Layer 4 of a small transformer language model trained on English Wikipedia (8 layers, counted from 0, width 128).
A neuron adds its activation times its output weights to the MLP's output. To switch it off is to set its activation to zero at one token and run the rest of the model.
A neuron's activation on a vector x is ReLU(weights . x + bias), where the dot is the dot product.

Input weights of the MLP neurons that the questions are about. A number n stands for (n - 128) times 0.014.
n26 (bias -0.259): 153, 129, 65, 123, 61, 176, 153, 11, 113, 152, 163, 100, 108, 122, 134, 123, 154, 63, 167, 124, 166, 116, 127, 147, 137, 137, 87, 56, 81, 123, 89, 119, 143, 160, 160, 102, 105, 116, 153, 140, 95, 103, 176, 71, 57, 85, 82, 49, 136, 90, 154, 133, 141, 123, 103, 90, 139, 120, 197, 128, 108, 78, 108, 156, 119, 154, 159, 139, 122, 71, 133, 105, 140, 91, 138, 92, 110, 170, 146, 111, 149, 125, 152, 152, 180, 133, 95, 125, 133, 145, 206, 99, 113, 120, 143, 123, 90, 55, 135, 137, 172, 100, 145, 178, 106, 82, 139, 175, 176, 139, 167, 114, 129, 83, 134, 150, 149, 200, 90, 143, 149, 188, 148, 140, 91, 112, 83, 155
n95 (bias -0.143): 94, 157, 154, 124, 92, 127, 173, 139, 120, 119, 129, 111, 140, 163, 124, 169, 124, 127, 116, 101, 140, 93, 123, 159, 191, 121, 106, 129, 151, 92, 152, 67, 178, 143, 147, 138, 158, 145, 158, 121, 141, 89, 115, 118, 135, 171, 134, 136, 123, 113, 93, 111, 114, 153, 158, 142, 97, 175, 118, 72, 133, 100, 130, 177, 116, 131, 125, 79, 177, 155, 110, 167, 120, 121, 102, 174, 66, 184, 131, 153, 139, 115, 130, 160, 138, 169, 138, 132, 108, 139, 133, 38, 110, 177, 179, 108, 124, 98, 132, 85, 101, 117, 140, 96, 161, 119, 88, 117, 159, 138, 73, 129, 142, 172, 152, 126, 162, 135, 117, 110, 110, 181, 65, 155, 122, 169, 171, 145
n108 (bias -0.231): 117, 151, 99, 111, 155, 95, 103, 138, 107, 151, 232, 119, 108, 65, 118, 139, 152, 176, 116, 122, 86, 112, 91, 93, 153, 117, 162, 138, 152, 119, 59, 180, 161, 114, 189, 136, 125, 178, 187, 150, 135, 72, 133, 129, 124, 130, 108, 134, 167, 132, 138, 164, 211, 140, 139, 22, 136, 86, 160, 130, 100, 118, 128, 122, 93, 134, 116, 128, 139, 135, 155, 134, 136, 120, 173, 156, 72, 112, 153, 81, 189, 136, 126, 160, 76, 177, 135, 155, 122, 104, 129, 100, 80, 162, 77, 138, 114, 155, 108, 66, 75, 56, 174, 87, 154, 97, 114, 114, 71, 97, 102, 116, 107, 176, 152, 152, 144, 152, 113, 138, 123, 142, 105, 168, 142, 158, 160, 158
n165 (bias -0.158): 156, 100, 155, 159, 120, 40, 111, 145, 117, 126, 124, 83, 137, 111, 131, 96, 119, 111, 115, 94, 130, 173, 167, 139, 114, 101, 151, 115, 101, 128, 99, 142, 111, 119, 142, 118, 157, 143, 97, 176, 112, 103, 161, 116, 85, 137, 120, 155, 119, 114, 79, 118, 146, 195, 126, 146, 129, 126, 103, 150, 138, 77, 113, 133, 99, 109, 123, 105, 146, 71, 138, 107, 90, 142, 110, 136, 146, 122, 131, 128, 137, 117, 122, 98, 95, 134, 119, 103, 144, 98, 114, 99, 98, 130, 116, 161, 123, 118, 164, 115, 141, 89, 128, 163, 125, 92, 137, 110, 129, 98, 135, 133, 120, 85, 173, 97, 137, 109, 112, 112, 99, 167, 40, 122, 107, 162, 144, 118
n209 (bias -0.154): 114, 94, 156, 176, 123, 138, 109, 185, 115, 165, 78, 105, 67, 78, 115, 164, 91, 163, 143, 107, 105, 109, 192, 157, 114, 132, 92, 109, 67, 67, 112, 148, 114, 85, 124, 133, 176, 174, 66, 110, 142, 94, 110, 142, 118, 132, 148, 124, 135, 75, 96, 134, 131, 137, 122, 124, 127, 121, 140, 105, 138, 177, 121, 201, 59, 141, 134, 172, 105, 119, 82, 118, 111, 200, 134, 123, 124, 103, 82, 184, 67, 124, 135, 155, 153, 97, 142, 116, 142, 146, 145, 137, 107, 114, 103, 87, 133, 162, 182, 89, 132, 156, 103, 96, 78, 163, 83, 124, 146, 183, 89, 70, 100, 121, 106, 187, 133, 124, 114, 128, 123, 142, 159, 112, 63, 83, 165, 155
n325 (bias -0.172): 114, 91, 133, 224, 101, 139, 141, 101, 127, 161, 121, 83, 194, 165, 160, 140, 91, 101, 167, 136, 102, 170, 104, 80, 94, 136, 115, 125, 145, 170, 142, 129, 103, 157, 150, 157, 218, 145, 155, 142, 127, 135, 244, 102, 114, 125, 98, 151, 112, 142, 102, 82, 83, 85, 180, 129, 85, 106, 123, 115, 140, 155, 204, 103, 134, 151, 126, 115, 185, 178, 71, 146, 135, 133, 172, 143, 128, 123, 107, 212, 55, 121, 73, 107, 143, 214, 131, 76, 96, 60, 100, 129, 101, 145, 94, 89, 131, 141, 177, 163, 107, 140, 149, 138, 154, 150, 156, 126, 135, 99, 160, 113, 137, 150, 192, 97, 62, 213, 127, 162, 145, 84, 49, 93, 173, 106, 112, 92
n363 (bias -0.075): 136, 167, 149, 125, 148, 140, 63, 129, 132, 126, 119, 128, 113, 129, 129, 123, 125, 93, 138, 128, 55, 136, 202, 131, 108, 178, 98, 151, 128, 141, 115, 108, 138, 78, 123, 115, 150, 147, 118, 132, 100, 105, 134, 97, 154, 108, 104, 121, 124, 127, 97, 160, 137, 139, 152, 134, 151, 130, 120, 113, 148, 92, 114, 153, 111, 145, 98, 60, 127, 98, 143, 120, 115, 139, 106, 110, 72, 133, 167, 120, 123, 142, 154, 128, 140, 97, 120, 166, 136, 144, 149, 121, 85, 143, 91, 120, 110, 142, 164, 136, 131, 77, 92, 139, 131, 165, 100, 140, 88, 114, 152, 116, 136, 94, 119, 84, 176, 83, 95, 146, 176, 118, 155, 108, 103, 156, 141, 159
n387 (bias -0.181): 165, 200, 155, 104, 148, 100, 92, 111, 138, 96, 55, 146, 103, 119, 137, 158, 104, 121, 113, 132, 156, 130, 85, 121, 160, 159, 124, 131, 109, 180, 117, 111, 189, 102, 82, 108, 100, 101, 198, 104, 120, 175, 140, 190, 78, 186, 126, 117, 124, 112, 126, 113, 130, 93, 158, 43, 71, 128, 118, 112, 138, 137, 86, 146, 114, 53, 134, 172, 108, 126, 153, 99, 36, 155, 141, 137, 115, 176, 91, 132, 146, 72, 133, 133, 115, 138, 164, 103, 131, 113, 118, 205, 90, 172, 143, 103, 106, 125, 155, 116, 138, 154, 95, 105, 145, 174, 86, 94, 140, 172, 106, 148, 117, 116, 154, 96, 122, 87, 86, 105, 139, 200, 173, 189, 128, 114, 165, 126

Output weights of the MLP neurons that the questions are about. A number n stands for (n - 128) times 0.012.
n26: 138, 113, 148, 99, 116, 117, 154, 142, 110, 71, 8, 111, 149, 119, 123, 99, 139, 111, 92, 94, 151, 148, 117, 163, 129, 135, 139, 92, 142, 142, 95, 86, 91, 143, 215, 118, 99, 82, 161, 127, 144, 133, 130, 188, 132, 149, 111, 137, 145, 137, 145, 101, 141, 119, 107, 142, 133, 130, 162, 156, 64, 134, 130, 143, 177, 97, 93, 178, 127, 85, 125, 143, 103, 104, 155, 122, 146, 98, 111, 158, 119, 105, 134, 121, 77, 100, 154, 108, 128, 122, 145, 157, 139, 111, 104, 166, 145, 95, 122, 113, 134, 120, 144, 143, 152, 111, 166, 109, 105, 152, 127, 105, 142, 150, 142, 153, 147, 162, 167, 108, 113, 114, 92, 149, 113, 143, 118, 89
n95: 172, 126, 146, 126, 131, 126, 131, 129, 144, 139, 138, 107, 124, 130, 126, 104, 110, 164, 118, 144, 92, 150, 127, 85, 124, 150, 155, 120, 150, 148, 112, 134, 99, 131, 111, 134, 118, 119, 134, 148, 134, 171, 162, 158, 119, 126, 133, 102, 83, 103, 157, 181, 139, 121, 101, 136, 132, 152, 111, 160, 132, 118, 124, 142, 157, 129, 115, 117, 110, 149, 137, 77, 149, 154, 145, 96, 172, 95, 163, 125, 132, 128, 135, 117, 102, 108, 112, 124, 119, 90, 135, 163, 134, 128, 109, 105, 156, 137, 114, 162, 117, 119, 128, 149, 85, 164, 138, 126, 124, 120, 147, 150, 134, 106, 107, 127, 123, 148, 90, 134, 112, 101, 117, 131, 142, 105, 119, 93
n108: 140, 154, 95, 128, 144, 125, 124, 141, 92, 120, 86, 143, 154, 176, 142, 154, 178, 165, 170, 141, 181, 118, 121, 105, 117, 150, 122, 154, 100, 97, 178, 156, 136, 119, 107, 124, 127, 129, 121, 108, 129, 154, 106, 113, 122, 144, 133, 118, 134, 163, 123, 85, 117, 145, 157, 202, 97, 96, 98, 166, 152, 145, 132, 108, 98, 157, 149, 131, 59, 128, 116, 100, 177, 104, 103, 132, 149, 94, 169, 120, 110, 168, 122, 158, 212, 145, 97, 148, 147, 136, 77, 106, 115, 115, 140, 129, 89, 104, 124, 104, 121, 144, 107, 120, 111, 136, 119, 159, 98, 123, 154, 116, 114, 123, 108, 120, 138, 57, 118, 107, 163, 147, 143, 104, 120, 126, 117, 141
n165: 110, 127, 97, 181, 141, 153, 99, 156, 152, 99, 92, 104, 110, 126, 140, 157, 130, 129, 131, 110, 112, 123, 125, 153, 141, 141, 139, 130, 114, 124, 97, 125, 120, 118, 168, 124, 124, 144, 174, 118, 126, 161, 134, 115, 155, 121, 109, 109, 123, 145, 150, 143, 102, 110, 121, 200, 138, 131, 113, 123, 126, 99, 121, 113, 112, 124, 151, 140, 124, 109, 145, 161, 114, 141, 152, 117, 137, 100, 153, 132, 125, 137, 119, 113, 113, 148, 153, 135, 106, 125, 147, 123, 126, 124, 161, 113, 138, 161, 142, 135, 114, 137, 129, 126, 132, 149, 93, 153, 133, 113, 143, 119, 152, 143, 126, 121, 113, 115, 151, 109, 95, 90, 125, 136, 120, 85, 144, 118
n209: 113, 140, 108, 85, 117, 152, 115, 64, 122, 142, 130, 163, 158, 119, 170, 131, 118, 157, 122, 110, 115, 107, 181, 140, 149, 155, 125, 102, 111, 112, 147, 158, 132, 110, 92, 135, 174, 137, 83, 138, 113, 139, 154, 138, 68, 169, 130, 148, 146, 140, 146, 138, 82, 115, 111, 128, 125, 181, 157, 84, 125, 147, 20, 156, 81, 160, 93, 81, 107, 134, 107, 176, 56, 143, 114, 124, 133, 162, 124, 134, 111, 114, 158, 138, 113, 148, 185, 126, 163, 144, 149, 78, 110, 141, 143, 65, 94, 158, 140, 125, 143, 136, 54, 130, 123, 151, 89, 91, 91, 64, 88, 74, 124, 155, 164, 130, 150, 132, 181, 122, 118, 133, 137, 111, 147, 148, 141, 159
n325: 134, 120, 143, 68, 76, 88, 124, 161, 118, 118, 110, 60, 102, 60, 183, 141, 151, 112, 115, 109, 170, 66, 125, 145, 123, 132, 152, 79, 141, 100, 88, 160, 82, 137, 114, 128, 149, 152, 160, 183, 126, 104, 122, 184, 115, 153, 85, 125, 125, 124, 118, 108, 184, 136, 95, 178, 123, 152, 125, 132, 157, 135, 131, 143, 98, 105, 97, 122, 100, 107, 78, 155, 93, 139, 147, 118, 169, 144, 132, 111, 140, 137, 103, 132, 80, 121, 73, 108, 175, 100, 79, 132, 101, 171, 105, 146, 116, 199, 142, 117, 154, 79, 117, 176, 96, 167, 140, 105, 96, 118, 140, 130, 141, 155, 202, 122, 150, 191, 127, 168, 98, 193, 169, 95, 159, 131, 113, 138
n363: 124, 113, 124, 135, 123, 80, 178, 158, 137, 132, 115, 112, 134, 104, 118, 105, 104, 177, 116, 127, 172, 144, 79, 124, 136, 100, 158, 105, 129, 98, 144, 123, 127, 149, 144, 141, 135, 103, 97, 160, 169, 94, 156, 111, 117, 158, 129, 130, 113, 121, 154, 108, 149, 147, 114, 92, 130, 117, 141, 104, 84, 83, 116, 108, 161, 122, 141, 168, 159, 149, 126, 134, 139, 117, 165, 120, 159, 118, 80, 138, 132, 133, 88, 131, 116, 151, 151, 111, 127, 132, 131, 131, 158, 118, 122, 118, 165, 124, 95, 114, 97, 150, 148, 131, 121, 80, 137, 105, 188, 133, 130, 161, 145, 138, 146, 192, 115, 161, 153, 98, 147, 159, 127, 98, 144, 135, 131, 86
n387: 154, 134, 131, 116, 155, 153, 183, 131, 190, 63, 135, 203, 106, 137, 102, 136, 159, 98, 173, 110, 98, 100, 113, 95, 73, 105, 106, 99, 153, 76, 156, 137, 167, 71, 93, 151, 109, 155, 139, 134, 155, 70, 108, 144, 131, 109, 119, 78, 125, 94, 142, 108, 184, 68, 132, 198, 102, 121, 103, 133, 101, 184, 148, 123, 121, 117, 145, 142, 132, 146, 192, 74, 118, 147, 82, 146, 130, 134, 59, 122, 160, 101, 132, 171, 136, 132, 152, 123, 107, 124, 154, 152, 131, 108, 161, 85, 169, 175, 111, 97, 175, 120, 105, 141, 130, 133, 147, 154, 132, 103, 104, 134, 133, 108, 127, 136, 56, 148, 79, 164, 163, 109, 125, 131, 141, 85, 79, 90

Each question names a token from some text and the token that comes next. It shows the vector x that enters the MLP there. A number n stands for (n - 128) times 0.051.

Then comes g, the gradient of the next token's log-probability with respect to the MLP's output, scaled to length 1. A neuron's effect is roughly proportional to its activation times (output weights . g). A number n stands for (n - 128) times 0.0028.

" N", then "J"
x: 111, 109, 115, 151, 124, 152, 130, 157, 152, 101, 101, 99, 139, 172, 86, 111, 140, 126, 136, 167, 152, 140, 88, 87, 115, 120, 126, 128, 112, 149, 155, 111, 107, 113, 145, 157, 124, 156, 76, 134, 91, 111, 132, 137, 141, 74, 124, 163, 124, 130, 117, 120, 75, 94, 102, 149, 97, 114, 152, 105, 78, 92, 115, 99, 148, 108, 178, 169, 130, 159, 141, 176, 139, 93, 73, 156, 128, 92, 99, 118, 132, 168, 158, 121, 87, 97, 172, 111, 170, 125, 119, 130, 126, 157, 166, 169, 121, 65, 164, 160, 119, 139, 71, 122, 138, 96, 185, 107, 145, 114, 114, 159, 120, 125, 99, 147, 162, 130, 172, 125, 124, 94, 144, 85, 141, 117, 156, 162
g: 143, 150, 106, 147, 136, 103, 117, 68, 104, 112, 111, 138, 154, 139, 107, 64, 87, 140, 124, 60, 154, 125, 154, 121, 137, 130, 127, 75, 136, 95, 51, 95, 97, 167, 176, 170, 137, 140, 107, 156, 78, 152, 132, 135, 124, 144, 146, 153, 160, 131, 109, 123, 137, 149, 132, 67, 137, 175, 126, 78, 70, 149, 112, 119, 147, 87, 167, 111, 174, 94, 85, 168, 89, 191, 171, 101, 168, 152, 156, 150, 160, 163, 154, 62, 120, 167, 77, 73, 88, 148, 141, 100, 119, 158, 126, 191, 118, 136, 96, 94, 121, 106, 79, 198, 168, 168, 163, 161, 149, 140, 111, 127, 151, 123, 166, 110, 91, 108, 165, 140, 129, 128, 112, 113, 120, 149, 125, 164
Switching off which neuron hurts the next token most? n325

"wo", then "ul"
x: 88, 104, 130, 149, 147, 165, 96, 172, 157, 140, 104, 107, 124, 143, 89, 108, 135, 176, 154, 126, 146, 120, 116, 100, 90, 101, 125, 124, 123, 157, 110, 117, 104, 155, 132, 185, 126, 116, 62, 125, 63, 107, 95, 131, 120, 98, 142, 171, 142, 114, 120, 126, 103, 97, 111, 149, 143, 118, 142, 144, 112, 105, 96, 108, 136, 115, 162, 185, 136, 130, 136, 154, 144, 132, 91, 135, 127, 106, 104, 62, 130, 161, 200, 149, 69, 106, 176, 119, 144, 138, 126, 120, 107, 114, 164, 138, 141, 123, 200, 130, 119, 154, 108, 108, 162, 113, 100, 108, 157, 118, 106, 119, 93, 135, 76, 112, 148, 123, 152, 149, 150, 109, 136, 90, 142, 134, 159, 152
g: 135, 171, 129, 135, 114, 125, 139, 109, 160, 134, 131, 102, 165, 159, 136, 114, 96, 106, 134, 131, 123, 130, 115, 66, 150, 97, 68, 69, 100, 122, 149, 158, 72, 170, 82, 92, 114, 37, 82, 205, 129, 140, 186, 114, 118, 157, 144, 127, 128, 179, 86, 86, 64, 149, 132, 187, 158, 117, 115, 116, 124, 160, 102, 97, 152, 249, 143, 100, 85, 153, 119, 145, 148, 132, 206, 145, 145, 122, 86, 113, 125, 112, 99, 134, 133, 140, 122, 142, 146, 139, 121, 169, 76, 122, 158, 167, 75, 136, 81, 93, 157, 162, 152, 141, 153, 98, 135, 109, 147, 95, 164, 105, 118, 145, 148, 129, 130, 138, 129, 131, 156, 96, 147, 111, 128, 93, 151, 142
Switching off which neuron hurts the next token most? n209

"\"", then ")"
x: 77, 95, 131, 142, 157, 139, 133, 122, 152, 131, 95, 104, 139, 167, 114, 144, 147, 149, 161, 141, 131, 128, 115, 102, 139, 115, 102, 106, 112, 135, 138, 106, 132, 166, 138, 176, 112, 122, 88, 121, 74, 85, 107, 144, 94, 73, 143, 151, 148, 137, 99, 104, 114, 94, 120, 178, 123, 133, 142, 154, 120, 76, 104, 91, 127, 94, 156, 145, 102, 124, 160, 158, 131, 130, 126, 158, 130, 132, 117, 60, 107, 173, 182, 114, 106, 107, 158, 76, 149, 151, 123, 114, 141, 130, 166, 167, 103, 79, 170, 89, 126, 142, 121, 148, 166, 127, 157, 97, 153, 101, 128, 137, 109, 129, 66, 112, 142, 107, 170, 140, 140, 114, 125, 139, 145, 126, 117, 150
g: 96, 134, 131, 144, 158, 102, 107, 142, 126, 139, 109, 101, 119, 126, 122, 174, 161, 138, 95, 128, 142, 122, 131, 147, 125, 77, 102, 172, 121, 118, 106, 201, 97, 118, 151, 181, 47, 130, 103, 115, 167, 157, 163, 92, 171, 31, 157, 134, 122, 123, 114, 128, 142, 151, 183, 108, 91, 165, 121, 120, 121, 158, 132, 124, 141, 129, 159, 46, 128, 146, 91, 154, 129, 117, 153, 138, 108, 78, 154, 131, 72, 220, 84, 153, 141, 211, 150, 104, 76, 56, 112, 126, 149, 112, 125, 83, 115, 126, 81, 123, 159, 156, 168, 123, 192, 115, 157, 139, 134, 146, 153, 115, 115, 120, 156, 126, 82, 81, 167, 143, 94, 107, 114, 127, 154, 121, 141, 127
Which neuron, switched off, raises the next token's probability most? n26

" final", then " |"
x: 100, 121, 121, 151, 131, 134, 127, 153, 148, 96, 115, 96, 159, 133, 100, 138, 134, 146, 155, 151, 128, 94, 118, 86, 118, 116, 128, 115, 106, 157, 134, 148, 102, 122, 132, 156, 122, 123, 100, 116, 76, 134, 114, 134, 103, 110, 125, 140, 136, 141, 104, 95, 78, 79, 80, 157, 106, 136, 156, 85, 124, 76, 97, 100, 139, 120, 140, 184, 146, 156, 139, 148, 140, 118, 98, 184, 133, 117, 126, 82, 101, 145, 172, 120, 75, 138, 147, 115, 173, 121, 140, 167, 161, 143, 165, 166, 93, 86, 185, 117, 140, 136, 107, 113, 191, 102, 169, 45, 141, 101, 128, 138, 124, 115, 88, 121, 149, 109, 146, 155, 144, 124, 144, 109, 146, 96, 166, 161
g: 116, 114, 112, 107, 118, 94, 176, 126, 140, 106, 86, 143, 152, 173, 112, 159, 187, 110, 129, 164, 111, 143, 139, 152, 135, 223, 108, 147, 96, 143, 111, 171, 138, 88, 77, 142, 144, 112, 88, 121, 117, 141, 116, 126, 158, 119, 77, 138, 97, 182, 135, 72, 133, 124, 164, 183, 101, 103, 79, 199, 133, 180, 107, 117, 102, 124, 146, 136, 94, 174, 110, 125, 151, 168, 147, 99, 129, 60, 80, 79, 172, 82, 133, 126, 140, 169, 175, 59, 156, 161, 119, 157, 118, 149, 135, 155, 136, 81, 79, 146, 130, 117, 163, 107, 104, 124, 137, 145, 110, 136, 173, 153, 116, 96, 105, 129, 86, 122, 161, 78, 146, 169, 84, 142, 115, 165, 58, 131
Switching off which neuron hurts the next token most? n387

" the", then " first"
x: 98, 122, 130, 143, 163, 127, 104, 151, 161, 132, 110, 106, 123, 140, 97, 101, 123, 143, 146, 132, 131, 138, 97, 110, 123, 104, 131, 115, 137, 152, 146, 90, 131, 136, 135, 157, 119, 147, 94, 123, 69, 115, 104, 137, 127, 80, 132, 159, 157, 114, 116, 104, 123, 104, 117, 168, 103, 130, 143, 96, 100, 33, 116, 110, 137, 81, 150, 169, 135, 123, 167, 132, 135, 130, 109, 159, 134, 102, 123, 60, 124, 163, 227, 123, 104, 95, 153, 95, 149, 141, 145, 128, 132, 110, 166, 170, 123, 105, 180, 136, 128, 147, 93, 139, 156, 101, 165, 82, 138, 114, 121, 127, 117, 141, 109, 99, 163, 125, 142, 125, 138, 109, 145, 116, 166, 128, 123, 168
g: 116, 107, 113, 103, 115, 137, 139, 142, 93, 116, 160, 125, 94, 125, 58, 120, 146, 127, 171, 66, 129, 143, 65, 101, 133, 145, 145, 138, 123, 135, 129, 101, 151, 102, 109, 214, 156, 135, 140, 35, 145, 134, 39, 168, 146, 144, 123, 139, 114, 126, 187, 183, 108, 141, 164, 111, 156, 117, 112, 91, 126, 126, 151, 183, 86, 109, 150, 164, 123, 154, 173, 152, 140, 175, 137, 127, 102, 175, 100, 107, 144, 145, 169, 92, 146, 69, 126, 180, 103, 126, 177, 157, 132, 108, 149, 158, 107, 91, 121, 122, 132, 173, 136, 42, 152, 84, 79, 140, 132, 142, 105, 78, 104, 158, 132, 145, 148, 147, 116, 127, 69, 101, 151, 146, 175, 90, 119, 133
Switching off which neuron hurts the next token most? n165

"tes", then " ("
x: 118, 135, 68, 146, 164, 144, 121, 185, 144, 100, 120, 84, 118, 164, 97, 134, 128, 177, 157, 170, 147, 117, 135, 87, 130, 103, 135, 134, 124, 173, 129, 139, 111, 145, 117, 171, 120, 169, 107, 107, 75, 97, 119, 164, 129, 97, 167, 169, 146, 152, 98, 94, 93, 87, 102, 137, 97, 135, 120, 142, 88, 76, 112, 83, 119, 98, 140, 158, 133, 138, 146, 126, 137, 119, 113, 163, 142, 103, 149, 70, 133, 154, 148, 137, 91, 98, 146, 135, 120, 123, 112, 115, 110, 117, 164, 178, 99, 87, 142, 124, 130, 117, 135, 136, 167, 96, 182, 66, 146, 108, 131, 134, 131, 125, 95, 101, 154, 130, 120, 150, 139, 95, 148, 128, 145, 102, 126, 153
g: 113, 179, 164, 145, 169, 105, 146, 137, 98, 141, 114, 92, 159, 170, 107, 128, 149, 123, 113, 124, 160, 111, 144, 166, 171, 165, 108, 119, 188, 103, 89, 180, 154, 100, 133, 132, 134, 204, 80, 150, 140, 123, 106, 144, 110, 134, 114, 122, 113, 168, 165, 134, 109, 177, 91, 138, 99, 73, 99, 138, 142, 141, 116, 122, 152, 93, 122, 143, 113, 192, 114, 119, 126, 76, 149, 120, 113, 139, 92, 109, 62, 111, 77, 112, 115, 82, 135, 135, 138, 109, 131, 106, 103, 157, 117, 187, 163, 36, 115, 63, 123, 146, 133, 110, 111, 105, 177, 129, 130, 110, 104, 161, 123, 146, 137, 157, 89, 104, 168, 198, 154, 83, 101, 163, 189, 178, 61, 89
Switching off which neuron hurts the next token most? n108

" sh", then "uff"
x: 126, 118, 138, 151, 145, 183, 118, 152, 155, 112, 138, 124, 120, 157, 107, 104, 111, 141, 142, 172, 113, 92, 103, 72, 106, 111, 136, 128, 149, 168, 121, 90, 94, 144, 124, 187, 132, 136, 83, 131, 77, 96, 122, 134, 120, 97, 135, 161, 153, 136, 127, 110, 75, 111, 120, 150, 100, 137, 160, 107, 90, 107, 120, 87, 138, 115, 173, 166, 110, 129, 151, 144, 130, 113, 92, 183, 131, 63, 77, 90, 121, 181, 174, 104, 106, 104, 183, 119, 154, 152, 128, 107, 151, 115, 156, 130, 105, 116, 168, 112, 132, 174, 79, 125, 171, 91, 168, 82, 166, 104, 126, 131, 124, 125, 67, 119, 127, 150, 148, 134, 149, 94, 147, 102, 141, 113, 146, 150
g: 110, 135, 140, 118, 122, 128, 122, 141, 121, 125, 145, 104, 124, 152, 115, 155, 124, 159, 133, 164, 191, 170, 126, 69, 172, 129, 130, 90, 132, 113, 67, 198, 102, 226, 95, 111, 107, 101, 103, 187, 69, 108, 170, 124, 143, 105, 90, 112, 119, 112, 110, 157, 110, 166, 143, 168, 170, 145, 137, 137, 98, 163, 133, 186, 224, 189, 87, 142, 105, 133, 123, 110, 119, 124, 76, 106, 164, 158, 106, 64, 135, 143, 104, 121, 96, 99, 114, 111, 124, 153, 136, 157, 99, 181, 151, 144, 31, 115, 151, 159, 116, 136, 124, 143, 122, 138, 131, 121, 132, 134, 126, 135, 89, 146, 141, 99, 104, 130, 67, 81, 92, 108, 137, 156, 134, 130, 155, 70
Switching off which neuron hurts the next token most? n325

".", then "\""
x: 118, 135, 119, 147, 170, 141, 119, 171, 158, 103, 103, 88, 123, 134, 77, 125, 141, 119, 129, 144, 136, 109, 139, 92, 132, 122, 109, 141, 124, 193, 134, 115, 117, 159, 132, 170, 135, 137, 59, 108, 74, 93, 107, 141, 132, 100, 132, 156, 159, 139, 99, 125, 97, 98, 111, 205, 102, 142, 143, 117, 118, 98, 121, 135, 148, 85, 156, 135, 126, 122, 140, 154, 142, 118, 105, 173, 139, 101, 115, 98, 116, 187, 154, 139, 116, 121, 154, 73, 170, 132, 110, 110, 115, 114, 166, 162, 112, 85, 150, 106, 121, 153, 104, 135, 154, 95, 147, 66, 142, 101, 126, 134, 130, 122, 92, 100, 141, 98, 150, 141, 135, 110, 130, 119, 138, 113, 138, 168
g: 126, 74, 110, 164, 129, 149, 170, 133, 77, 145, 184, 118, 134, 131, 108, 115, 187, 176, 85, 145, 104, 121, 99, 125, 113, 101, 104, 182, 147, 141, 101, 126, 51, 147, 90, 172, 57, 53, 125, 108, 125, 180, 114, 72, 105, 98, 135, 161, 105, 128, 103, 142, 175, 140, 86, 118, 127, 119, 125, 125, 118, 113, 88, 107, 94, 114, 93, 185, 128, 112, 134, 132, 122, 160, 141, 130, 166, 119, 96, 105, 202, 149, 145, 127, 140, 102, 155, 146, 73, 152, 165, 161, 164, 93, 140, 106, 124, 193, 144, 143, 80, 162, 58, 117, 134, 109, 158, 138, 153, 138, 190, 137, 145, 57, 147, 141, 122, 155, 168, 152, 135, 148, 110, 68, 128, 136, 153, 154
Switching off which neuron hurts the next token most? n363

" 1988", then "-"
x: 90, 125, 122, 142, 124, 89, 118, 151, 174, 123, 104, 79, 156, 177, 75, 86, 153, 130, 119, 148, 129, 145, 129, 91, 125, 107, 109, 140, 140, 157, 133, 149, 112, 133, 127, 143, 102, 126, 85, 111, 86, 102, 120, 152, 137, 71, 147, 164, 167, 147, 103, 102, 112, 122, 98, 145, 122, 107, 154, 124, 114, 76, 107, 95, 125, 90, 175, 158, 149, 140, 148, 169, 134, 118, 117, 160, 111, 110, 103, 104, 122, 153, 177, 133, 59, 106, 154, 102, 173, 126, 127, 126, 131, 124, 164, 188, 114, 127, 174, 110, 117, 135, 111, 139, 155, 101, 167, 108, 143, 85, 143, 145, 143, 104, 120, 101, 164, 116, 187, 144, 132, 96, 117, 96, 160, 102, 171, 149
g: 121, 111, 120, 130, 119, 138, 149, 155, 165, 95, 122, 100, 142, 120, 109, 132, 122, 84, 109, 97, 131, 138, 118, 204, 112, 74, 124, 145, 161, 97, 122, 59, 105, 146, 112, 92, 114, 66, 160, 186, 84, 108, 121, 133, 101, 162, 94, 167, 107, 124, 100, 85, 104, 82, 103, 82, 122, 152, 115, 119, 104, 92, 176, 91, 158, 115, 125, 160, 151, 172, 136, 73, 104, 209, 203, 102, 139, 161, 115, 169, 133, 145, 206, 110, 122, 91, 138, 167, 107, 100, 167, 140, 132, 144, 107, 121, 102, 174, 142, 142, 139, 146, 67, 188, 105, 118, 131, 117, 181, 165, 96, 125, 192, 107, 136, 134, 178, 176, 93, 126, 97, 115, 166, 140, 141, 146, 145, 99
Switching off which neuron hurts the next token most? n165

" titles", then " in"
x: 68, 135, 100, 138, 149, 133, 135, 164, 158, 101, 138, 73, 150, 145, 106, 128, 158, 138, 136, 175, 146, 114, 131, 41, 134, 107, 125, 129, 121, 149, 130, 122, 124, 133, 143, 168, 108, 147, 135, 108, 65, 91, 110, 130, 123, 105, 142, 147, 135, 134, 114, 93, 83, 78, 91, 145, 111, 126, 160, 148, 73, 67, 103, 97, 133, 121, 166, 170, 140, 147, 156, 174, 145, 126, 90, 170, 125, 75, 117, 50, 120, 182, 159, 142, 123, 124, 159, 107, 180, 138, 140, 140, 127, 127, 159, 200, 97, 96, 178, 117, 122, 118, 129, 112, 152, 89, 164, 60, 117, 112, 129, 136, 117, 157, 104, 111, 139, 110, 159, 122, 159, 113, 125, 136, 130, 118, 156, 141
g: 120, 162, 144, 128, 175, 152, 90, 153, 176, 147, 110, 116, 105, 142, 97, 172, 140, 132, 144, 120, 137, 164, 101, 61, 85, 94, 136, 154, 113, 174, 174, 122, 82, 112, 165, 84, 158, 103, 121, 88, 178, 129, 121, 112, 140, 153, 124, 111, 159, 149, 160, 87, 140, 51, 86, 171, 155, 159, 102, 135, 146, 90, 136, 91, 125, 172, 145, 156, 127, 162, 126, 114, 140, 127, 81, 88, 136, 177, 154, 112, 145, 149, 188, 109, 87, 88, 106, 132, 149, 118, 133, 112, 152, 93, 112, 93, 106, 64, 114, 100, 87, 178, 110, 153, 126, 65, 129, 130, 165, 159, 118, 110, 165, 111, 147, 159, 104, 119, 142, 123, 8, 195, 138, 111, 154, 144, 159, 144
Switching off which neuron hurts the next token most? n108